Layer 7 of a small transformer language model trained on English Wikipedia (10 layers, counted from 0, width 64).
A neuron's activation on a vector x is SiLU(gate . x) times (in . x), where the dot is the dot product.
The model reads these tokens: " Street" ".\n\n" "In" " " "200" "8" " Harris" "on" " received" " an" " Em" "my" " Award" " from" " The" " National" " Academy" " of" " Television" " Arts" " &" " Sc" "iences" " for" " serving" " as" " executive" " producer" " of" " Min"

The vector x that enters this layer's MLP at each token. A number n stands for n times 0.016.
0 " Street": 6 -37 11 13 58 31 50 -19 -37 22 9 4 10 17 22 -25 7 25 -51 34 -4 -27 4 -27 19 -8 0 -27 8 23 -35 16 16 44 -30 17 -11 -15 15 4 11 -78 22 -39 -34 -46 8 18 -12 -1 28 -17 -45 -18 25 -21 12 3 -6 1 2 21 -41 -25
1 ".\n\n": -4 -36 51 29 57 -15 62 -13 7 25 31 3 -12 -5 8 26 -7 39 22 -7 -23 -31 30 -8 -23 14 24 -9 11 23 30 -5 -15 -1 -47 -27 6 18 20 -10 15 -35 42 -31 -25 -21 37 2 -19 -87 20 12 -18 10 9 25 -20 -40 27 -12 -32 24 37 -5
2 "In": -7 -30 97 11 45 -17 33 -23 -9 32 36 -9 -4 -11 6 -43 -14 -3 38 3 -24 -18 20 2 -62 -53 44 -3 13 14 -31 9 -32 -2 -12 15 0 7 -10 -21 17 -21 11 -29 -4 14 31 42 20 -45 54 12 -7 -8 20 11 -2 -33 44 -20 3 4 -27 -23
3 " ": 2 -33 61 20 -7 -11 69 -65 -13 -19 9 -22 -67 29 -22 -45 3 4 12 -32 -8 -13 -12 0 1 30 -12 -15 26 36 36 -17 -7 13 -17 17 8 46 -5 -11 -28 -29 38 3 -4 26 29 12 -23 39 14 58 -10 1 -15 -36 -47 19 38 6 -8 -4 11 -24
4 "200": 1 8 54 33 23 -9 55 -40 7 -32 11 13 -8 14 -8 10 26 -3 16 -24 72 -6 -31 12 29 -31 3 -54 13 28 22 11 16 21 -11 -4 -11 27 -41 -5 -10 -6 15 -13 15 11 33 33 23 5 68 23 -21 -30 20 -18 -63 9 -3 -28 1 6 -26 -17
5 "8": -26 -2 45 5 36 -26 28 -28 -9 1 2 -1 -8 4 27 46 -9 11 11 -29 -28 -43 -8 6 6 -1 16 -42 10 34 -9 -5 18 21 -8 20 6 17 13 -26 -22 3 12 10 16 7 27 40 38 -34 -3 15 -35 -15 55 29 -45 25 29 -10 -47 68 -27 -12
6 " Harris": 9 8 26 23 32 -24 1 -2 -20 10 -12 -2 -12 -57 69 -33 -38 1 -5 -57 -7 -7 28 2 -12 -7 -28 -23 1 24 -16 6 2 30 -39 8 -21 -2 41 -25 -14 -60 20 4 -27 -51 -39 18 20 2 -21 12 -52 -25 -34 -10 -24 49 -4 -16 -21 -12 -5 -20
7 "on": -17 -1 30 14 52 -15 34 5 -14 13 4 23 13 -51 79 -39 -29 -2 -39 1 30 -64 -3 -27 -8 -30 -2 16 23 28 -21 8 15 3 -31 -4 1 25 1 -27 -45 -18 -13 -6 -22 -14 -44 32 3 16 0 2 -45 -26 -2 -3 6 -10 12 -32 -13 -17 -26 1
8 " received": 37 -8 66 4 50 -47 21 18 -11 -4 12 15 -39 -12 20 -31 -12 -16 3 1 -11 -30 -49 0 -14 -27 21 21 -10 36 -36 2 -23 -1 -31 -1 16 20 33 -9 21 -16 39 19 -47 -5 49 32 28 -20 -17 6 -29 -12 -8 19 -30 40 -37 3 -4 27 -34 24
9 " an": 31 1 55 -34 76 -10 12 -4 -23 4 -3 12 -6 13 20 -19 -49 -6 -6 15 -32 14 -29 0 -25 -9 3 -8 -30 37 24 -2 31 9 -8 0 65 9 4 22 19 29 70 -6 -21 -10 40 17 15 -35 20 2 -12 -31 -22 13 -33 46 1 -15 1 -8 3 -20
10 " Em": 21 38 21 -18 23 9 13 -41 -58 -29 -2 -41 -38 -6 27 -24 -21 -8 7 -33 -19 26 -15 9 11 -25 -27 -16 -45 35 -3 -2 21 0 -30 -11 31 -41 18 3 27 2 23 -18 16 32 -27 48 0 27 11 -1 -53 -26 -63 2 13 -5 -12 0 -21 -16 -22 -8
11 "my": 9 29 33 -24 35 19 53 -31 -20 7 -18 -6 23 -35 27 3 -41 9 -38 -53 -45 35 -13 30 18 -34 12 -23 -17 27 2 -4 29 -5 -20 -16 42 -9 1 -4 -9 3 9 3 -17 14 -50 39 -3 30 34 -42 -37 -11 -51 6 -19 -7 -20 -14 -36 -16 -19 18
12 " Award": 19 6 30 -12 55 5 29 -12 -21 2 31 2 -30 -29 14 -27 -2 11 -39 -41 -5 12 -34 13 43 -37 14 1 15 41 -14 2 8 34 -48 -14 17 -17 20 -32 19 -34 38 23 -45 6 -4 45 -20 11 23 -27 -18 -22 -6 -14 -17 16 -18 0 -56 -23 -31 -14
13 " from": 31 -19 44 -11 43 -31 28 -18 13 48 7 -12 -27 8 14 -36 -11 -17 -24 -11 -19 -3 -13 -17 -14 -34 87 4 13 40 -13 14 17 -20 -22 3 1 13 -5 -7 16 -12 23 -3 -22 3 46 58 12 -31 17 -28 -15 -18 -9 19 -16 -9 -10 -25 -24 -2 4 10
14 " The": 15 -26 35 -13 79 15 15 -41 -20 17 5 -26 -9 28 18 -9 -45 8 -6 -23 -5 4 -1 -3 6 -39 13 -12 -13 22 14 -9 17 41 -20 17 1 -18 -13 17 -16 -25 46 -2 9 15 15 44 13 16 55 0 -27 -14 -64 8 -8 52 22 -14 -31 -26 14 11
15 " National": 18 -3 40 -1 53 61 7 0 -5 -25 25 -12 -23 9 7 12 -45 3 -37 -18 13 -8 -11 -14 41 -36 -28 -10 -3 35 -5 5 36 39 -30 2 15 14 -44 -12 -45 -16 11 1 4 22 -3 61 17 31 29 29 -27 7 -27 -9 -2 12 -27 -11 -51 -27 3 -6
16 " Academy": 6 -23 40 -15 56 39 23 -8 -12 2 13 -20 -20 4 20 15 -41 4 -44 -58 -15 -16 -43 -10 27 -9 -9 -7 0 29 -29 11 3 23 -32 30 12 16 -4 -10 -22 -15 6 7 -46 23 -21 59 2 1 30 -24 -33 4 21 -21 -24 18 -30 -7 -55 -12 -31 -44
17 " of": 49 -45 59 21 22 36 4 -19 26 24 -12 -12 -14 -35 23 -29 -62 2 -59 20 -15 23 -44 -32 11 -43 19 -22 -3 34 1 35 16 22 -31 8 27 13 -18 19 -37 -44 5 -8 -12 16 22 51 9 19 28 2 -17 -6 9 49 -11 17 -17 -1 -31 -13 -4 5
18 " Television": 9 -36 29 -21 51 8 31 -54 -10 -14 12 -35 -11 6 15 19 -23 -9 -55 -8 8 2 -30 0 4 -22 19 -9 -8 33 -23 21 54 49 -49 18 15 0 -8 -5 -14 -60 20 28 -21 4 10 33 11 72 14 -21 -12 -16 6 -15 -14 9 -34 2 -62 -1 -13 -21
19 " Arts": 12 -26 49 2 51 10 41 -30 0 -22 15 -13 -36 0 30 -19 -16 -21 -35 -2 0 6 -42 -15 43 -5 -5 -23 -4 23 -47 40 22 33 -52 28 21 -8 -7 -6 -21 -58 20 -1 -24 -11 -21 50 -2 17 7 -26 -28 7 -2 -6 1 16 -17 2 -58 -2 -15 -33
20 " &": 32 -61 28 26 44 19 12 -29 -3 2 -17 3 -26 -29 13 -7 -11 -5 -48 9 12 18 -45 -28 26 -20 56 -1 -21 32 6 32 27 39 -33 34 1 -7 6 21 -7 -48 -9 -10 -25 40 16 51 6 44 40 -2 -23 19 -12 45 19 -32 -8 7 -16 -9 0 -11
21 " Sc": 44 -27 0 12 14 45 -4 -36 12 12 41 9 -44 17 57 -24 -34 -15 -29 18 -11 4 -36 -6 31 -35 -16 -50 -1 12 -23 15 1 29 -35 28 24 -3 -20 12 24 -43 1 17 -33 -8 11 32 -17 76 17 -2 -45 -14 -23 17 -12 -42 6 17 -51 -26 -10 41
22 "iences": -16 -28 49 -13 58 8 46 -12 15 -11 37 -2 -1 -11 15 -40 -1 -3 -44 -36 1 -14 -30 -8 40 -37 11 -21 -3 24 -41 29 13 22 -33 39 12 -6 -19 -15 -26 -54 24 0 -44 -5 -21 36 3 22 12 -22 -41 -5 33 -41 -16 -8 -24 0 -34 11 -12 -21
23 " for": 42 -23 44 2 60 12 21 -14 13 17 19 -4 -17 -12 21 -22 -16 -3 -24 3 12 -2 -11 -36 21 -44 77 -6 -13 31 -16 25 13 -9 -30 30 -8 12 8 0 -12 -11 18 10 -35 14 40 53 17 -1 4 -22 -36 -26 15 20 -11 3 12 -7 2 12 -5 18
24 " serving": 33 -14 32 -7 44 -17 20 -29 -37 24 -5 -12 -22 4 14 -20 -2 8 -10 46 7 3 41 8 12 -38 57 0 6 48 0 -1 25 12 -39 3 23 -4 23 -3 10 -43 17 12 -36 2 45 35 42 -13 -13 -7 -23 -45 13 -3 -22 25 -8 -13 -18 -12 -23 -12
25 " as": 38 3 34 1 60 -4 31 13 -40 15 5 -14 -49 9 9 -39 -17 4 -21 30 0 -13 3 -30 -7 -34 56 -13 -6 20 -14 -3 15 7 -44 14 16 0 0 -2 17 18 14 34 -8 17 33 44 50 -57 -1 -8 -30 -12 -14 14 -29 16 9 -16 -16 -11 16 12
26 " executive": 28 33 20 -12 58 3 4 11 -15 -29 -7 1 -38 -6 13 -3 -42 -7 -24 56 1 2 -28 0 -1 14 21 -22 -3 44 -22 -12 16 37 -60 15 28 -16 -32 5 36 -7 -13 15 -15 11 7 51 28 -20 26 -2 -12 14 -22 -14 -32 2 -26 -12 -51 -22 -3 -34
27 " producer": 24 11 28 -31 39 -1 1 -2 -28 -18 -7 5 -25 -32 -4 25 -15 1 -42 -1 -27 -26 2 -26 16 9 47 -23 10 50 -39 14 8 39 -65 10 18 -11 -2 1 33 -17 1 3 -41 12 -10 36 13 -2 11 -25 -37 6 23 -15 -51 -2 -11 -12 -43 -4 -15 -22
28 " of": 29 -6 30 -14 53 -11 15 -9 1 2 1 2 -29 -13 27 28 -15 -7 -16 41 -19 11 0 -12 -19 -19 77 7 1 46 -15 29 7 0 -40 5 27 -3 12 14 25 -26 11 -1 -3 27 48 47 6 -31 -1 -32 -38 -17 -3 15 -29 -2 6 -12 -21 1 -1 23
29 " Min": 44 1 16 -20 44 5 -3 -23 -26 -20 34 -11 0 -14 -14 43 -36 -30 -4 0 -8 -8 28 -2 10 -65 -22 -1 -8 40 -22 -3 -6 27 -12 16 -2 18 10 14 5 -35 30 -11 -38 21 -28 -2 9 54 30 -9 -49 -42 -57 -36 -5 33 7 -45 -6 -35 8 -14

Each question shows the input weights of one neuron of the MLP. A number n stands for n times 0.012.

n48 gate: -10 31 9 -22 -24 -16 -16 13 -1 -15 39 3 -22 -26 -21 53 10 18 -5 -1 -30 12 -18 -31 20 29 9 -6 15 -9 -32 3 9 30 36 9 -10 -27 -2 -29 6 -13 12 0 4 -11 8 -4 -17 22 -24 -61 -2 3 -22 -68 32 -4 -5 -25 -8 2 -11 11
n48 in: -23 42 28 -26 -11 -12 -25 -15 -23 28 5 -10 -13 -26 1 -12 0 3 41 2 -43 -2 -23 3 -20 -12 3 -11 -6 16 -36 -56 -16 8 11 -5 -1 -21 4 -46 -3 25 -4 20 18 -53 14 -12 -4 -4 -19 0 15 9 -21 16 -4 -13 6 -8 13 -18 57 -9
It fires most on token 20 " &"

n135 gate: 2 -25 -29 -11 -20 12 -12 -18 22 2 7 17 10 -14 4 -40 -25 -4 -23 -13 -26 16 -17 14 17 -20 34 -14 -29 4 -38 -17 20 -14 -10 -13 -21 34 22 27 -3 -17 28 -1 -15 6 43 -21 19 6 37 -4 27 8 32 -36 35 15 -9 21 -22 -40 0 6
n135 in: 7 13 46 -14 4 -25 12 10 -47 17 -25 -27 17 -47 -3 17 32 13 -12 -4 10 21 30 -17 16 27 4 -14 26 -18 7 -16 -43 -1 12 -20 31 -17 6 19 18 36 3 25 -15 28 -11 7 -6 20 20 3 -3 -17 -9 -21 16 18 -9 -26 16 6 7 -9
It fires most on token 12 " Award"

n102 gate: 28 -10 -3 -15 43 -35 -10 -32 -13 1 7 4 23 -24 18 -33 18 2 21 35 7 -24 14 6 7 -13 -24 34 7 -19 14 4 -38 -4 -5 6 -32 3 25 8 -21 -13 -4 56 5 5 31 -14 -4 23 -30 42 22 -21 47 -4 3 -24 -36 -1 -3 25 11 -23
n102 in: -19 11 11 -24 18 5 5 22 11 7 25 -7 2 -34 20 -17 -35 -6 22 -34 4 15 -11 -48 11 -11 30 -11 23 -3 39 -28 7 23 11 -13 22 7 12 -10 -34 -16 -6 -51 19 22 -3 -27 -27 31 -28 -10 18 12 9 -52 25 8 -10 -10 -28 2 26 8
It fires most on token 7 "on"

n176 gate: 6 -23 -50 -41 72 22 19 18 29 -33 -7 6 -24 -2 -36 -9 -15 30 57 35 -38 1 14 15 -47 -4 12 13 -26 -21 14 9 -30 -30 19 -14 -15 -3 -4 14 -14 1 -29 10 -21 -54 -9 38 27 -57 -53 19 0 -8 3 16 -50 -28 -2 4 18 6 -27 47
n176 in: 16 20 -9 -3 10 7 -36 23 -16 2 21 13 -25 37 -6 -27 -3 36 21 21 -12 -10 27 -18 23 29 42 -10 -24 25 -21 -11 22 -12 19 13 19 1 -23 -41 14 32 23 -9 15 -9 -24 3 46 -37 44 1 -6 -14 22 -50 25 7 6 47 -8 1 42 26
It fires most on token 25 " as"

n113 gate: 0 -10 1 -5 0 22 -31 30 6 -6 7 12 5 4 -11 15 -23 2 -24 -3 -40 41 -51 -56 -8 -24 -18 -9 19 -22 -8 -6 -32 27 20 -33 -42 26 6 -32 -9 -31 32 -37 -6 7 7 -3 -7 -11 13 -35 4 -10 9 3 -25 11 34 -1 7 -9 -5 3
n113 in: -22 5 7 -22 -12 23 30 36 27 8 -15 15 -51 -26 9 10 0 43 -18 11 10 23 -55 -1 -19 12 -12 15 -3 2 -4 10 7 -5 -11 -8 31 -5 -32 -7 -27 -13 -9 -17 -19 41 -6 1 7 -17 24 -5 3 -11 19 -27 -29 12 31 11 46 16 14 -15
It fires most on token 17 " of"

n15 gate: 21 26 -8 3 -38 -5 -39 -35 -4 -11 -33 -50 -47 22 10 24 -41 -15 36 -33 -25 35 33 34 12 7 4 17 -7 -58 20 -32 -23 -40 -24 -3 20 3 -1 18 3 37 26 -41 6 28 -26 30 43 -3 9 19 -18 -7 25 -24 16 7 -17 33 7 -56 24 22
n15 in: 4 17 14 -30 16 30 2 -6 16 -5 13 -5 0 -6 -16 -1 -34 13 0 -19 -4 18 -1 -13 3 -19 9 -12 25 48 13 -42 -32 -53 15 10 -16 -1 1 28 -14 13 33 -2 0 2 28 52 -2 -25 29 0 -2 2 13 -14 -19 43 -21 -24 -2 -6 -36 7
On which token does it fire most, and how strongly? 10 " Em", at about 1.8

n159 gate: 36 -36 -14 12 -21 -9 -4 62 19 -26 14 26 12 5 4 -13 -13 34 14 16 23 18 -9 -8 -5 -18 48 -41 -14 -6 28 8 -52 -74 6 -6 16 -27 31 19 0 -4 -18 -27 -16 -1 16 47 6 26 35 25 42 38 28 -37 4 20 6 -17 11 2 -10 -6
n159 in: -1 -23 -33 3 23 11 40 19 24 -16 26 42 14 -18 -7 -15 17 -1 -22 -12 -4 11 30 2 -44 -22 -17 34 38 -15 -23 -7 -35 20 -15 11 -27 4 -8 -10 -19 0 -3 -33 1 9 49 -11 40 -8 16 5 15 -7 -2 41 -17 12 -6 32 1 10 13 12
On which three tokens does it fire most, strongest first? 2 "In", 10 " Em", 11 "my"

n60 gate: -30 -43 -36 8 -17 -5 -10 -22 29 -22 -23 -20 37 8 2 6 16 1 27 1 -9 40 5 40 9 14 -11 6 15 -48 30 -9 27 -10 -45 33 16 -35 3 13 58 5 22 1 -22 -32 14 19 42 -20 9 9 -13 49 27 -14 -24 37 7 17 -16 47 -42 6
n60 in: -24 -8 -27 -5 33 -20 -16 -19 -47 -13 25 -70 3 -34 7 -22 16 -40 17 22 -25 34 9 -12 10 1 25 13 20 13 -1 10 12 31 12 53 -16 15 26 37 -2 26 4 3 -3 46 -22 -24 30 53 -34 -11 11 11 -16 38 15 0 8 8 -5 23 8 -20
On which token does it fire most, and how strongly? 15 " National", at about 0.14

n104 gate: -5 28 -41 -12 18 -53 -12 14 -19 -9 -21 18 11 30 4 -59 8 -34 39 51 -63 -15 1 -49 23 10 27 52 10 -23 6 -3 -25 -31 -2 -19 -27 10 46 -6 15 -27 22 22 -20 -42 -10 35 46 -23 -40 54 -17 29 55 -1 47 -22 -54 7 62 44 45 43
n104 in: -19 7 -28 -20 -9 -1 2 -11 36 -68 -38 31 18 -1 -48 -5 -10 -49 2 31 -21 -33 -11 -20 -41 9 -28 20 -19 -18 -28 28 3 24 -25 -15 -24 -5 14 -32 78 3 4 1 7 -31 17 23 -16 16 -48 36 11 21 27 5 -33 -10 -19 -3 -12 13 21 -15
It fires most on token 8 " received"

n19 gate: -5 2 19 4 -10 30 13 -13 -14 41 -4 14 9 4 -1 -18 -17 2 -10 15 16 -1 -16 -28 34 19 6 3 -33 2 -1 25 -32 -17 22 -57 9 12 3 25 11 4 -15 27 12 -11 16 16 -6 9 -26 -26 3 -6 -5 10 -50 -2 36 -2 -25 -6 10 18
n19 in: -23 8 17 4 4 14 -15 7 -32 13 -25 2 -5 43 -21 6 -17 2 0 1 -41 33 -28 -16 -7 -20 -6 -1 2 1 -6 21 -3 17 -10 17 10 -7 -14 11 -10 -21 -57 -2 -9 3 9 -29 -8 -36 -11 14 -24 8 -15 17 0 -12 -16 -3 -8 13 -50 1
Its two highest activations, in order, are on tokens 17 " of", 21 " Sc"

n189 gate: -25 -8 -10 -6 44 25 13 -10 -7 -43 -28 19 -23 41 -19 2 -38 3 -19 -14 0 -30 -12 11 -3 22 -30 -1 -6 7 -7 4 -13 4 45 -11 -1 -11 -9 -6 -28 28 11 -29 39 13 -13 13 31 -17 36 21 47 31 -18 -8 -3 1 -5 20 -3 -34 2 -26
n189 in: 4 -25 -2 18 12 14 -43 43 46 -20 -18 13 20 0 -37 47 37 37 4 -3 14 20 -29 19 -16 35 -4 -25 -3 27 15 0 -36 35 -29 20 -1 9 -18 -6 -21 20 7 45 3 -9 35 4 18 35 6 -12 0 -20 -20 -13 -8 28 49 11 -2 -11 25 1
It fires most on token 15 " National"

n16 gate: 32 -3 -23 -23 -10 -27 -28 -8 -16 -9 -21 -5 -31 -1 23 -12 -17 -4 2 -9 18 8 4 -17 16 25 4 7 -1 -58 -25 44 -5 -6 -5 -33 3 -23 7 -90 -5 1 13 -7 -27 -13 -28 41 18 -18 9 14 11 2 37 13 -14 -41 -43 -26 1 4 -7 3
n16 in: 11 15 12 5 -21 11 17 10 14 -27 1 34 -21 -6 -9 -17 10 -10 36 8 15 -21 14 -22 -5 37 38 -18 -12 -28 -39 -27 27 -16 -3 -70 -14 -28 -1 -8 -2 16 30 33 -27 -25 -10 -7 -5 -12 -2 12 -3 -11 28 -11 20 -15 -59 5 -13 26 -47 -4
It fires most on token 14 " The"

n81 gate: -21 5 -10 9 -10 42 -11 28 -4 -34 -25 -25 -35 2 -19 8 -79 -5 -1 38 -9 7 15 27 18 -15 32 -5 12 7 49 -2 8 -30 -43 3 -11 4 30 -5 13 39 22 -50 20 36 -7 23 13 -11 25 0 21 24 24 6 -16 32 -39 25 10 -14 -39 13
n81 in: -6 -29 -27 35 9 -1 7 -2 -9 7 -4 13 -26 -20 -26 4 8 2 -15 26 7 20 -29 45 -21 -12 -4 -1 16 -11 0 -22 17 -20 6 -45 -14 -13 14 -3 -2 -9 31 6 26 6 44 18 34 2 25 22 -22 3 33 21 -24 36 -34 29 2 3 -13 29
It fires most on token 17 " of"

n42 gate: 31 -3 -31 3 3 -31 11 22 -15 12 -24 6 -5 11 27 -14 -18 14 7 6 1 -2 10 -24 -31 13 -9 28 27 -28 -11 2 22 -26 6 -12 2 -1 39 -20 13 -13 -1 -4 5 -12 60 -8 -30 9 -25 49 11 28 34 -4 7 -29 12 -1 13 -21 -11 -11
n42 in: 12 -4 7 13 13 -20 6 -52 -34 -12 -2 26 31 7 -18 26 43 -16 -8 -43 -10 -31 -24 44 -18 6 18 -16 -21 5 -10 11 -26 -38 -3 40 10 28 -43 -11 0 29 -14 -8 -7 -26 14 -4 9 7 0 -40 17 5 -13 -33 3 7 1 14 -8 28 2 15
It fires most on token 17 " of"

n130 gate: -4 -2 35 7 27 14 31 5 0 29 -2 -12 1 43 8 -54 -15 -31 -2 8 -15 27 20 -14 -23 -14 2 17 -12 0 -25 34 -9 -7 -31 -33 -7 12 -32 4 -23 15 19 46 11 -42 28 -54 15 -15 8 -41 31 -9 -28 30 -25 -2 26 -15 0 -1 -12 20
n130 in: 18 -33 10 -40 12 -10 -12 18 5 -14 12 64 -7 -3 -25 -3 53 19 3 -45 27 5 -8 -27 -6 8 -2 2 -5 -17 0 -35 -7 4 -12 16 2 22 -36 18 8 38 32 -13 6 9 -6 28 -8 -20 12 1 5 1 14 10 38 27 -19 24 10 22 38 -10
On which token does it fire most, and how strongly? 9 " an", at about 1.2

n151 gate: -20 -17 1 -10 22 -2 21 19 -8 12 38 -41 9 -29 19 8 -4 -31 -15 3 38 -48 -8 18 21 32 -7 19 10 -9 -7 15 -20 -47 -1 11 -31 24 30 6 -16 14 -20 -17 20 -2 -7 -40 10 -30 4 21 0 -26 -1 7 17 24 -12 -16 -20 -1 -27 -21
n151 in: 15 -22 21 -26 4 10 -25 -31 23 24 -8 51 -14 -26 -23 -37 -22 48 4 -24 -2 33 3 -10 -12 -11 15 -36 -6 23 15 2 -3 29 20 -13 30 -3 0 3 2 -12 19 53 4 16 20 -1 25 26 7 -34 31 14 13 -27 -15 9 8 -26 23 -16 -22 4
On which token does it fire most, and how strongly? 16 " Academy", at about 0.23

n95 gate: -24 -32 2 -21 38 -5 -27 30 3 -22 11 4 22 -10 -10 -39 -5 4 -29 55 -17 -9 -8 9 -27 -9 8 2 -17 -21 8 -28 8 -1 -20 45 -4 27 -8 22 0 -5 30 -58 -25 11 16 16 -13 -23 6 -20 5 27 -22 14 14 -4 34 10 21 2 15 -33
n95 in: -1 12 6 6 10 5 -12 -26 -22 7 -27 -45 3 -3 -10 -19 11 -19 -8 8 -28 68 15 5 9 24 20 -6 24 26 40 -4 -8 3 6 1 19 20 -31 -27 -1 40 14 30 -23 -25 7 56 29 29 -11 -9 27 4 -19 -4 -22 41 1 -48 -20 21 11 -24
It fires most on token 9 " an"

n154 gate: 28 7 -39 -36 -2 9 -6 -6 -30 17 7 -22 -27 6 -17 -12 -17 -21 -7 14 3 6 11 12 22 -28 -41 22 -73 -17 34 30 33 -13 16 13 -18 -22 -21 -20 -6 -18 -9 -3 -51 -25 -33 9 -15 -23 14 -2 -5 -9 -7 14 -3 -2 -43 -20 9 -19 1 -1
n154 in: 17 6 -29 12 -1 -5 17 -32 7 -2 15 -57 8 -20 -24 12 -29 -12 -72 12 -2 6 33 18 7 -3 7 -13 -32 -31 5 31 13 -11 1 15 25 7 -35 -27 4 4 16 -9 -39 -17 26 -4 -16 -18 28 -35 -40 -22 37 12 32 28 -51 13 8 16 4 29
On which token does it fire most, and how strongly? 11 "my", at about 0.92

n106 gate: 9 -11 74 -50 -24 -18 11 0 -4 3 2 5 -5 4 -27 -26 48 1 -38 33 -1 1 3 -27 28 8 22 -31 -32 -21 -8 -15 -23 -24 26 -36 -36 33 -17 -7 -10 24 15 -2 26 54 -13 49 16 -1 -16 12 86 -23 -17 -29 28 34 11 -7 21 23 -37 -13
n106 in: 21 -4 -2 -74 70 -7 47 41 -8 -16 29 -54 -36 -3 11 -1 15 18 25 12 -7 29 16 2 -8 2 -9 8 13 -22 -3 -7 -6 2 11 -1 -22 21 3 -33 -5 20 -24 -5 -40 -20 -4 -9 -12 -13 4 26 -1 6 43 1 -4 -2 0 12 4 10 37 23
It fires most on token 2 "In"

n67 gate: 27 -4 -44 25 18 13 15 29 20 -13 -11 2 -4 -14 6 1 -11 37 10 28 -4 -17 15 9 10 -3 -12 37 19 -2 4 21 9 7 -38 -6 -19 16 23 4 17 -2 0 -51 -17 -8 -3 -31 -51 -7 -15 12 -10 -24 0 -5 39 -5 -34 1 37 17 -15 -18
n67 in: 4 -1 33 -8 -21 -28 21 -22 -6 -17 1 -2 -28 20 -12 37 1 1 3 -17 18 43 22 -13 5 -1 -1 -10 4 43 42 4 -6 34 5 -19 19 -48 -50 -9 -7 6 -24 4 -17 -20 0 7 5 29 4 13 14 -7 -38 -12 8 -14 8 33 -45 45 7 -5
On which token does it fire most, and how strongly? 1 ".\n\n", at about 0.26

n37 gate: 20 -9 -21 -2 -17 28 -22 50 0 28 7 21 -7 7 -11 -2 13 -24 7 5 -2 -22 30 -9 -27 30 -26 -16 -9 -11 34 -15 8 3 2 12 2 -38 6 13 -3 22 -11 -18 30 -16 18 4 -2 -25 -7 26 -55 25 -3 -2 37 38 13 26 -9 -34 -14 -6
n37 in: -7 -33 -28 21 10 4 -33 11 -11 -40 0 5 -5 -15 13 3 7 -23 4 -4 16 -11 4 -2 14 -22 41 -14 19 10 8 -7 -5 18 33 4 9 5 3 -11 6 -4 13 -7 -16 -19 33 -11 -73 -19 4 -13 -4 13 1 -31 -12 50 -11 1 3 -7 -27 -5
On which token does it fire most, and how strongly? 11 "my", at about 0.24

n121 gate: 3 22 -36 17 -22 -46 11 14 -16 -24 -4 6 14 26 8 -1 -16 -13 -21 27 -11 -12 36 -13 24 -4 -1 21 15 32 3 -20 -10 8 -11 35 0 35 22 32 -10 19 -41 7 -2 -31 9 -2 39 -42 -9 -6 -52 12 -12 10 26 2 17 21 19 -31 -4 13
n121 in: -30 -14 0 -10 -3 -12 0 -25 -4 20 16 4 6 43 21 -4 52 7 21 6 38 16 16 41 -15 9 18 -16 18 -3 1 -6 -31 -27 -35 -6 19 25 -12 17 -26 2 47 -17 22 15 -29 28 4 -3 -5 17 2 -2 12 12 8 -3 -4 -6 -39 17 0 -30
Its two highest activations, in order, are on tokens 24 " serving", 17 " of"

n68 gate: -36 -32 17 3 77 -39 36 17 10 -9 -36 15 74 39 -54 4 7 7 5 -1 -23 -11 8 -20 19 12 60 17 29 -51 -1 -2 -6 -5 -41 5 -5 12 -38 3 -14 3 13 39 13 -22 -4 -3 -16 -19 -22 -41 11 33 17 24 34 29 -6 18 -29 28 -12 15
n68 in: 21 16 -5 26 -40 34 -9 -47 -38 24 -8 18 4 4 -2 12 8 8 17 11 12 5 -5 6 2 1 7 -27 -48 10 22 -13 0 -10 -14 3 22 -19 -53 -4 25 35 -3 -41 -8 -7 -13 0 4 55 5 24 -24 -26 -35 -4 -25 -64 48 -18 13 -10 -19 -23
On which token does it fire most, and how strongly? 6 " Harris", at about 0.23

n139 gate: 39 -36 -12 13 -24 -40 -2 -21 -8 4 3 -4 -10 14 -1 14 8 18 24 21 10 29 -14 11 44 -3 -48 -11 -29 10 17 -7 20 -31 12 3 15 57 -6 54 2 -38 -2 -36 6 -28 -19 13 18 -1 -8 -13 36 27 0 -9 35 -34 -18 1 -7 -5 14 34
n139 in: 1 -21 -7 35 -14 9 -22 -7 11 -32 38 14 16 -23 -20 -31 -27 1 17 -13 -1 21 -2 -11 25 15 12 -1 7 -5 -31 26 -20 -33 11 32 39 5 -22 8 8 -44 -3 4 -34 -5 -6 13 34 -18 40 0 8 45 -5 5 -4 -13 14 -24 4 13 -18 74
On which token does it fire most, and how strongly? 21 " Sc", at about 1.1

n13 gate: 9 15 -15 3 33 -33 27 -4 -17 31 7 -5 -30 15 -12 25 -21 1 9 2 -13 -1 29 8 10 -2 7 23 -61 -24 22 -2 22 -30 18 -14 -27 -22 -12 -14 8 33 -7 -16 -11 29 -15 -37 13 -16 -42 -14 -25 46 14 35 -5 11 6 6 -19 -28 40 2
n13 in: -19 -19 -36 28 65 14 16 0 -43 33 23 21 -12 -28 -1 6 -10 19 0 -27 29 -7 -3 -5 -4 -10 26 -14 -30 1 -17 -8 46 0 42 -24 -20 -28 2 10 -3 5 -6 17 -9 0 -18 -2 1 27 -7 -11 -21 -17 -12 65 -59 -19 -7 10 -33 -3 2 11
It fires most on token 25 " as"

n172 gate: -48 2 -45 -7 34 -13 -32 -15 -10 -10 -7 -15 -12 14 18 -16 -2 -48 38 -18 8 -11 -16 -56 -19 5 7 -5 -24 6 18 -5 6 25 -34 -26 8 27 -19 20 20 -18 -3 -2 -31 -14 -7 -11 9 -15 -21 -8 -2 -14 5 31 4 -10 -29 4 -9 35 5 15
n172 in: 6 -9 -7 24 -21 -6 -1 -1 31 13 27 39 2 -12 -7 1 13 33 -23 8 -9 -38 -11 0 0 2 -10 -17 2 31 2 0 -4 -30 10 2 -45 -1 -6 65 -12 25 -17 -33 -35 -1 15 -14 32 21 2 27 -20 -2 -17 10 38 8 14 26 -2 -5 -9 -20
On which token does it fire most, and how strongly? 11 "my", at about 0.27

n0 gate: 35 -1 33 -34 -54 -8 -9 -16 -1 21 -9 -16 -11 29 -33 -14 -24 -10 -20 -8 -18 -24 -4 -2 -20 -4 -61 -36 -10 -3 26 -30 11 -61 -21 -29 -3 -16 -7 -4 -23 -21 30 8 7 6 -11 30 16 -6 -10 -17 4 8 27 18 -21 31 15 -22 -19 25 -10 -15
n0 in: 34 4 4 21 -20 26 -10 -22 0 9 -1 8 25 2 -40 -47 -8 -12 -34 -17 15 -5 22 6 -21 -9 -23 -14 -11 -18 -21 18 9 -53 -2 -17 -27 22 10 4 0 14 10 -9 -46 8 9 -12 5 16 1 27 17 -22 -7 42 -40 15 32 1 10 14 -8 -18
On which token does it fire most, and how strongly? 3 " ", at about 1.1